Layer 3 of a small transformer language model trained on English Wikipedia (19 layers, counted from 0, width 64).
In attention head 1, each number of a token's query is one row of weights dot the token's vector x. The head spreads its attention over the tokens so far by the softmax of query dot key.

Query weights of the head. A number n stands for (n - 500) times 0.0028.
q0: 552,526,536,497,618,478,463,463,484,555,451,453,527,480,494,513,505,396,521,418,574,563,484,437,476,466,463,497,513,575,538,480,519,530,498,428,544,552,499,465,528,465,433,585,535,487,496,536,550,510,508,434,532,483,488,466,549,531,472,546,478,427,568,500
q1: 522,588,462,470,440,390,518,386,477,462,446,472,570,701,488,465,562,518,601,581,432,609,529,486,579,325,596,484,382,516,616,492,442,742,587,458,426,392,619,299,543,543,586,693,421,523,519,356,448,398,503,437,549,624,368,473,418,512,499,595,385,345,495,457
q2: 539,487,555,485,385,555,533,522,496,556,574,551,680,585,674,400,321,518,553,625,469,685,443,648,480,575,446,639,393,470,468,710,542,591,623,519,237,432,513,327,587,463,459,568,550,443,874,606,525,670,331,592,551,410,426,629,449,586,620,393,525,402,379,542
q3: 479,432,492,410,410,463,474,508,576,473,556,492,559,478,488,494,503,466,401,471,469,543,559,583,477,528,527,452,427,406,516,433,544,416,558,550,426,391,555,430,437,546,520,695,474,507,540,525,519,493,498,420,336,452,554,572,448,543,569,560,531,448,521,459
q4: 472,477,341,524,422,555,505,649,353,505,539,531,545,428,530,511,593,599,575,656,551,483,554,487,478,465,502,517,602,413,437,647,477,428,579,523,559,655,452,468,394,534,682,377,419,495,480,436,569,509,511,432,540,413,547,382,595,423,504,307,371,563,538,334
q5: 533,552,494,508,512,499,575,530,631,447,560,531,499,533,518,512,472,452,484,480,498,491,459,488,567,595,441,440,417,572,438,502,473,465,548,521,613,470,487,511,424,528,347,580,552,438,392,566,526,480,455,458,491,519,495,446,497,528,461,559,479,507,433,499
q6: 312,408,470,493,601,346,707,645,378,490,714,393,525,298,651,472,335,464,626,486,324,463,528,639,457,574,603,390,502,661,523,448,550,341,464,498,466,470,548,473,507,412,679,746,452,542,685,469,418,234,515,597,433,523,406,739,348,163,554,476,469,461,472,633
q7: 518,645,596,674,685,544,680,162,755,418,589,542,311,447,418,551,433,406,572,353,757,637,355,434,711,643,682,834,549,493,572,452,484,502,498,323,655,490,886,125,562,649,384,421,471,533,488,195,545,414,329,685,569,321,564,299,551,440,683,529,402,730,240,657
q8: 508,466,576,483,593,510,508,492,530,502,337,541,464,504,498,484,550,425,457,509,557,509,524,556,505,651,522,552,503,572,466,402,483,435,529,439,605,532,467,438,448,424,554,439,509,459,416,555,500,512,468,434,501,507,412,482,517,538,423,501,495,445,533,478
q9: 528,558,407,551,464,580,508,576,422,424,520,535,578,638,483,436,566,447,506,357,457,438,382,581,531,535,569,351,581,544,608,375,459,561,459,474,475,515,400,442,526,491,171,428,484,394,557,473,389,413,357,566,443,592,507,456,473,558,581,458,553,399,578,660
q10: 548,551,437,495,507,536,510,553,506,471,478,564,584,489,471,560,495,448,449,525,450,510,506,543,452,542,501,452,605,554,489,548,557,534,528,495,520,463,564,481,541,596,363,479,439,452,425,581,563,505,539,484,507,539,412,420,483,489,501,585,469,512,468,541
q11: 540,641,523,344,495,462,503,520,364,291,596,335,446,409,487,613,478,564,569,547,418,528,394,529,544,483,399,336,626,441,583,610,526,519,443,439,658,501,548,526,445,624,563,616,604,492,426,520,362,456,672,560,454,491,363,369,448,409,536,630,635,387,363,521
q12: 468,478,390,443,456,420,406,439,561,453,581,494,465,426,460,460,544,505,430,497,447,417,396,519,472,493,546,425,456,468,465,408,555,427,407,594,589,485,546,506,418,481,504,569,339,539,511,471,594,508,580,425,556,565,603,430,524,529,542,526,604,494,554,451
q13: 584,499,449,544,543,426,560,447,542,422,443,499,500,517,484,498,573,526,481,465,442,429,521,602,476,467,467,437,537,548,410,515,472,388,584,576,537,619,528,489,515,571,495,447,497,414,435,585,613,418,552,528,364,572,578,407,519,429,558,436,464,452,440,501
q14: 450,550,482,531,618,608,549,602,361,547,472,602,580,499,470,593,396,428,578,608,495,479,625,457,484,416,457,506,597,414,552,497,439,485,329,496,417,465,495,625,520,387,572,408,515,585,537,448,554,356,513,615,483,557,468,527,569,373,579,504,494,504,598,404
q15: 490,473,445,480,494,387,411,532,571,599,404,513,569,414,524,599,547,454,449,598,515,584,420,530,506,560,385,537,567,417,452,705,356,430,380,389,551,485,443,530,413,498,529,435,439,529,277,530,523,516,516,455,542,421,476,586,521,486,378,505,507,586,494,492
q16: 480,543,493,570,514,515,419,576,548,573,491,379,495,438,483,475,460,535,515,457,446,514,449,536,538,620,521,450,465,509,458,466,671,487,561,669,542,440,504,558,537,481,644,525,608,468,431,521,525,547,340,532,444,522,508,466,594,435,467,481,454,524,485,534
q17: 600,485,481,478,618,510,425,483,618,547,520,356,572,481,541,442,529,506,456,499,410,368,504,435,433,506,424,401,427,428,462,534,526,461,525,548,545,492,459,594,509,455,564,545,428,506,426,522,560,433,486,581,423,579,587,449,525,487,496,438,569,472,484,490
q18: 533,540,391,447,576,546,312,405,704,556,601,616,498,532,563,530,601,437,516,565,580,486,528,393,351,546,471,508,335,327,498,546,584,577,635,437,521,325,394,560,554,624,497,490,482,595,491,439,385,677,496,522,554,410,497,404,484,490,389,585,514,568,347,571
q19: 485,505,488,393,518,550,508,379,544,372,601,505,540,536,523,442,553,605,539,459,530,478,433,477,464,539,534,613,479,542,552,469,512,462,528,460,501,509,492,470,591,674,439,542,447,465,499,426,473,443,561,458,472,561,551,438,543,584,561,606,580,480,541,507
q20: 477,569,506,431,499,594,530,451,562,497,554,549,532,535,467,538,557,571,473,510,595,484,555,484,590,542,529,549,591,520,545,598,529,430,526,493,426,468,565,560,465,616,398,542,498,483,429,384,449,485,521,520,441,459,521,441,481,517,429,528,617,446,506,579
q21: 589,512,519,423,499,497,445,542,564,570,575,358,571,470,669,493,511,451,451,481,477,444,469,532,456,602,443,476,589,373,493,385,525,428,536,577,494,313,473,523,521,611,424,524,462,500,380,628,444,616,430,500,464,582,483,470,524,531,300,469,507,573,542,610
q22: 371,388,588,437,506,369,539,421,495,485,372,425,544,617,398,420,307,538,447,419,505,299,537,596,601,501,564,448,468,484,351,533,525,588,440,473,361,657,586,452,434,428,577,438,525,474,542,516,561,444,419,562,554,522,425,477,518,358,458,473,385,585,458,522
q23: 476,430,383,354,469,414,297,516,514,513,436,533,466,584,544,545,467,458,360,618,447,475,585,550,488,401,520,465,585,539,459,391,666,419,350,577,608,614,381,486,454,558,583,513,510,392,548,565,475,541,557,411,540,646,535,497,471,534,532,465,505,493,462,472
q24: 545,593,540,534,551,607,592,524,513,630,600,475,549,570,491,599,455,525,499,543,407,415,584,570,489,515,529,440,521,456,455,598,319,489,445,642,433,540,365,472,404,545,438,418,405,578,571,591,460,517,583,264,492,320,506,555,482,660,390,529,564,582,611,325
q25: 456,634,423,514,524,484,430,532,441,498,423,577,525,524,450,445,553,572,484,409,473,501,450,408,550,541,384,575,555,603,503,689,440,476,371,385,476,464,605,533,408,510,582,577,431,489,419,565,580,479,447,549,530,477,405,600,512,557,570,534,510,420,722,442
q26: 542,650,508,401,474,297,478,392,571,490,506,346,480,593,299,398,385,570,345,459,498,591,529,526,599,545,417,405,483,613,673,412,538,448,644,593,445,560,408,463,386,378,567,381,386,410,367,562,651,574,482,592,536,436,517,592,363,347,458,742,362,422,546,569
q27: 648,696,695,431,675,683,514,375,444,596,643,415,432,401,388,404,390,463,518,478,601,549,323,372,494,595,585,644,481,645,614,470,422,522,448,354,498,474,460,389,641,458,395,564,456,634,533,348,232,439,395,659,620,505,342,509,335,390,530,434,519,427,567,553
q28: 487,522,698,486,590,379,454,366,533,491,540,591,478,452,555,438,537,409,512,743,486,475,488,534,473,305,435,499,486,602,514,450,579,633,450,579,651,549,348,544,437,706,583,515,440,608,388,606,445,679,471,477,645,420,417,443,438,600,518,506,534,626,401,760
q29: 423,376,190,268,288,526,491,588,462,576,476,680,472,611,585,576,360,490,475,528,466,353,433,677,561,618,413,468,618,483,341,542,662,613,442,563,624,447,435,645,623,489,503,976,474,506,421,477,607,462,588,469,590,545,377,380,850,530,522,642,496,610,329,463
q30: 661,403,401,509,372,492,475,493,663,535,566,521,445,431,598,549,560,483,439,501,527,296,606,419,459,691,491,468,674,447,535,417,501,379,506,505,554,529,584,511,526,593,397,466,442,564,463,503,467,569,608,402,517,522,569,483,413,491,414,552,611,361,614,368
q31: 277,570,632,679,479,537,709,542,450,510,384,729,572,502,494,242,616,488,570,520,520,688,668,362,537,264,639,797,452,703,434,429,304,647,297,289,522,662,532,326,549,458,526,676,666,616,719,667,370,386,347,453,410,454,583,567,504,561,628,414,450,373,451,638

Each question shows a short text with each token's key, already scaled and adjusted for position as the last token sees it. A number n stands for (n - 500) times 0.0055.

Then comes the last token's vector x. A number n stands for (n - 500) times 0.0067.

0 " —": 514,499,500,492,515,476,504,499,528,493,535,485,476,520,519,497,471,376,521,393,585,474,464,464,475,510,508,524,495,498,519,497
1 " engineer": 493,514,493,527,518,481,509,498,528,490,537,484,486,494,541,501,485,418,494,433,590,496,464,465,476,471,502,518,500,499,514,487
2 "\n": 498,496,499,477,505,508,495,503,539,496,511,486,481,454,512,499,478,378,480,370,566,473,463,465,455,503,498,494,484,497,504,511
3 "-": 484,500,498,489,514,522,499,501,533,492,556,483,501,494,517,513,485,414,504,402,575,481,480,447,429,513,514,550,499,499,519,500
4 " Mar": 493,481,491,451,514,564,491,502,557,494,571,480,447,502,518,530,484,450,503,478,577,501,479,486,457,493,497,528,506,494,493,505
5 "li": 517,509,503,478,499,514,500,502,498,503,528,492,455,513,511,490,462,418,505,469,555,485,460,420,482,498,528,490,508,500,510,500
6 "s": 514,508,506,454,501,508,500,500,542,505,569,488,449,495,508,482,455,439,476,445,574,465,474,445,452,502,514,503,508,495,504,500
x: 439,586,483,564,633,728,476,281,449,428,396,541,569,444,478,427,482,466,584,568,612,623,531,477,470,356,478,498,478,704,528,439,415,667,593,437,317,350,712,451,264,569,433,416,602,400,631,470,441,501,340,572,726,696,348,482,438,450,460,442,502,282,572,640
Which token does the last token look at most, and with what share of its attention? 6 "s", with about 40%

0 "S": 517,505,498,522,517,496,504,498,528,490,538,475,490,528,524,527,462,409,495,457,585,493,473,471,445,479,523,536,504,504,489,499
1 "ide": 485,507,493,497,505,493,515,497,502,508,513,489,472,500,523,497,472,446,511,459,558,505,431,450,473,489,526,502,501,505,534,493
2 " ": 484,506,489,505,526,528,499,501,551,487,561,485,492,519,519,532,465,429,501,414,591,480,470,466,467,502,504,538,490,495,511,504
3 "2": 514,489,490,487,495,499,505,498,516,525,571,496,472,499,487,493,466,417,488,473,532,451,445,482,456,508,519,507,488,511,499,507
4 "\n": 510,501,505,484,502,514,493,501,544,501,516,486,484,454,511,498,477,373,481,375,567,473,459,463,450,504,500,500,484,499,506,512
5 "|": 507,499,501,506,499,512,507,500,522,502,525,495,488,459,487,506,483,425,506,364,587,457,485,450,449,531,503,507,478,498,533,515
6 " No": 493,506,508,490,497,556,499,501,526,489,559,486,452,510,506,523,467,409,510,409,588,506,459,487,463,494,513,507,494,491,507,518
x: 482,492,839,622,484,565,700,382,430,550,288,524,408,571,540,457,501,243,622,692,594,511,356,523,715,615,666,392,462,480,404,450,437,424,494,411,554,395,629,339,478,371,352,537,576,447,479,390,567,326,449,567,662,461,473,636,332,439,549,494,472,525,592,505
To which token does the last token give the most attention? 4 "\n"

0 " S": 530,521,490,564,536,482,500,501,556,474,582,460,477,549,509,557,449,380,492,448,593,494,442,468,419,482,509,547,519,491,474,508
1 "n": 456,504,488,498,514,500,508,499,531,494,554,477,431,522,492,481,417,394,471,463,590,486,420,412,454,498,545,510,501,492,505,500
2 "ook": 438,504,487,489,521,489,514,498,552,481,554,477,446,472,548,479,472,406,498,397,605,509,402,474,463,494,535,504,504,501,562,489
3 "er": 462,490,483,460,515,521,507,501,550,492,575,469,417,500,537,492,467,394,499,446,628,465,430,417,432,501,531,498,515,486,510,496
4 " Championship": 495,476,484,476,510,539,528,496,567,506,598,479,477,538,552,519,454,371,497,426,620,481,452,425,510,481,511,533,511,501,556,495
5 " at": 506,505,507,483,506,561,502,503,573,480,659,490,487,474,531,491,488,345,502,318,627,497,438,488,470,518,504,537,493,481,496,508
6 " the": 507,499,499,482,496,509,497,501,535,502,545,476,501,495,513,512,445,382,527,345,646,421,483,410,410,506,506,512,500,507,516,507
x: 401,377,624,491,416,737,618,648,263,560,429,543,328,406,417,712,492,472,604,449,434,614,533,534,523,467,489,543,398,466,377,502,348,512,426,465,488,628,616,387,254,547,270,506,418,572,452,496,452,409,382,608,536,540,369,391,547,401,507,646,497,322,652,630
Which token does the last token look at most, and with what share of its attention? 5 " at", with about 30%

0 " released": 491,504,507,425,508,473,510,497,506,483,608,488,539,498,575,455,496,319,522,276,592,482,472,522,517,496,517,522,503,501,560,493
1 " as": 504,524,484,607,526,502,498,502,519,492,649,498,455,517,538,500,472,403,501,372,639,434,513,471,447,546,496,512,502,489,512,517
2 " a": 491,498,500,489,516,531,504,502,521,496,550,489,540,539,530,498,435,414,516,277,594,441,462,410,434,516,499,512,503,497,502,521
3 " B": 500,480,496,460,520,557,506,502,561,486,589,486,490,533,525,568,445,393,490,425,600,486,406,465,453,477,501,532,506,495,473,516
4 "-": 494,492,498,481,519,558,503,501,551,493,566,475,510,489,518,520,474,358,511,391,626,471,458,417,401,510,518,572,493,495,532,503
5 "side": 515,496,501,502,507,478,518,501,518,505,578,476,429,481,529,448,438,386,490,360,626,509,460,421,494,498,530,488,496,495,516,487
6 " of": 490,491,495,527,501,521,498,502,521,496,558,478,493,491,529,474,447,352,507,331,633,472,468,413,438,527,511,524,479,481,480,509
x: 272,463,540,575,539,668,565,546,488,600,493,635,349,387,420,568,616,360,446,784,529,526,375,383,462,607,667,508,473,617,385,401,430,476,465,584,577,449,687,591,349,480,445,477,414,613,537,447,514,475,436,566,710,383,441,414,484,305,427,431,545,274,561,778
Which token does the last token look at most, and with what share of its attention? 4 "-", with about 50%

0 " |": 511,502,500,499,505,490,504,500,526,500,493,494,477,440,501,504,471,408,515,344,577,454,483,452,453,516,499,497,486,495,543,515
1 " Ra": 474,520,484,531,534,505,504,501,532,493,546,487,459,518,495,539,473,430,505,459,572,506,455,467,463,488,495,500,506,485,494,507
2 "ting": 475,500,492,507,504,499,508,499,536,496,561,483,471,502,543,472,468,397,485,424,604,470,458,461,453,509,519,509,509,503,513,491
3 " |": 486,499,499,502,505,505,505,500,527,505,491,494,481,439,499,506,474,406,519,349,578,451,481,457,451,517,497,497,486,496,541,515
4 "\n": 511,503,505,490,503,513,494,502,552,499,495,481,487,438,518,484,482,360,483,364,573,480,454,461,460,502,500,497,485,498,511,512
5 "|": 507,500,501,508,498,512,507,500,527,502,529,496,487,456,487,507,478,419,505,352,594,455,485,442,449,531,506,508,479,497,532,516
6 " All": 524,508,511,480,496,565,489,501,557,492,571,485,480,497,506,523,472,434,502,397,596,487,445,484,443,499,502,523,495,494,484,512
x: 441,426,699,561,390,763,595,559,512,712,405,424,515,220,607,535,617,191,504,475,549,549,476,589,522,503,648,442,443,592,448,592,280,573,579,526,532,349,651,307,513,504,435,472,632,442,579,436,538,471,262,564,581,412,455,551,401,651,487,425,496,390,652,577
To which token does the last token give the most attention? 4 "\n"

0 "At": 505,511,495,522,513,493,506,500,534,474,589,483,467,481,518,540,487,428,500,417,605,508,446,504,442,503,495,517,505,486,519,510
1 " ": 501,511,491,525,532,501,500,501,550,482,571,481,497,513,516,534,462,414,500,410,602,478,471,465,463,501,504,542,491,493,514,507
2 "6": 499,497,490,510,499,502,507,497,511,523,559,494,487,501,517,479,452,402,481,471,573,462,446,461,453,518,527,525,488,513,497,508
3 ":": 479,497,502,488,517,512,508,500,534,501,524,480,506,456,510,508,492,380,529,392,590,460,492,455,448,517,499,502,494,498,531,507
4 "3": 513,512,501,519,495,489,505,499,504,524,562,503,488,495,541,477,459,406,497,427,518,463,436,458,465,515,529,522,499,516,524,511
5 "0": 500,507,498,500,500,533,499,500,496,513,541,508,490,532,551,490,457,421,486,411,559,465,435,436,464,512,528,524,486,516,503,508
6 " a": 511,503,503,497,496,544,499,502,526,502,546,491,520,532,526,501,456,425,515,338,574,458,465,433,448,515,498,513,505,500,509,513
x: 300,518,679,549,447,649,513,580,425,540,430,622,396,408,331,595,573,370,651,582,579,584,461,364,580,406,550,419,338,463,468,393,460,445,446,319,391,610,566,354,400,494,413,487,509,570,512,542,431,472,324,581,505,560,304,611,481,573,431,656,510,419,800,757
Which token does the last token look at most, and with what share of its attention? 3 ":", with about 20%

0 " Lib": 504,527,493,516,515,499,493,510,491,492,550,476,501,540,504,616,484,502,539,588,519,526,390,463,522,472,510,514,489,509,503,489
1 "ya": 485,509,486,538,486,493,517,497,501,512,519,498,431,468,512,494,455,438,488,453,623,466,435,372,529,513,516,475,505,508,532,494
2 " established": 474,500,502,504,519,495,512,498,543,481,610,485,499,478,587,479,484,350,521,320,619,490,429,501,491,497,503,531,518,502,559,494
3 " its": 496,499,496,493,515,524,497,500,544,491,532,486,476,509,564,477,442,354,499,342,637,459,473,427,392,505,506,524,499,510,517,504
4 " digital": 524,486,494,470,518,560,523,499,537,487,529,485,462,531,554,532,453,367,523,406,619,497,428,433,473,467,507,506,500,503,549,494
5 " platform": 547,485,493,428,516,563,522,500,548,497,537,479,445,483,554,514,465,391,495,408,606,496,449,460,493,460,519,528,489,508,559,481
6 " in": 490,507,504,494,497,527,492,502,541,491,602,490,480,501,519,508,461,362,470,357,596,491,439,434,386,530,513,549,490,480,484,510
x: 419,585,488,588,402,610,454,285,486,550,425,543,312,371,461,606,565,367,265,547,506,482,295,341,436,496,595,395,552,505,424,437,423,356,468,421,375,569,726,551,325,508,372,485,536,574,554,411,474,473,257,530,540,296,402,438,399,393,404,369,465,335,610,612
Which token does the last token look at most, and with what share of its attention? 6 " in", with about 50%

0 " is": 510,499,501,487,507,487,507,499,515,494,527,489,493,487,535,478,489,421,516,329,531,483,507,453,471,509,506,504,507,489,533,504
1 " entirely": 497,502,499,510,513,498,510,497,518,494,533,488,472,506,544,476,468,409,510,397,566,494,472,460,471,491,505,501,515,500,532,496
2 " ": 488,505,491,505,523,529,497,502,544,485,565,488,496,514,515,530,471,433,500,413,577,480,481,474,475,502,504,536,492,495,503,506
3 "instrumental": 483,492,501,495,516,517,506,501,521,488,547,484,506,506,544,495,481,391,505,431,569,497,464,502,468,486,511,511,504,501,505,491
4 ",": 486,485,502,486,511,546,494,501,547,501,526,493,502,477,516,503,478,439,504,409,565,472,468,456,446,520,495,533,508,499,500,502
5 " a": 510,499,503,495,501,538,498,501,522,498,533,493,518,523,517,501,465,439,513,369,561,464,471,453,452,512,496,508,504,500,503,513
6 "part": 520,511,506,498,501,544,493,502,527,494,565,488,481,512,532,511,479,423,508,446,555,500,442,492,447,493,518,518,500,496,505,501
x: 487,450,665,529,585,649,474,546,333,493,462,476,465,240,577,469,613,318,523,458,487,671,359,531,589,391,504,605,610,696,574,599,559,649,455,418,535,321,662,310,559,451,371,549,617,349,413,353,472,433,369,705,594,292,531,501,351,604,480,348,456,512,521,604
To which token does the last token give the most attention? 4 ","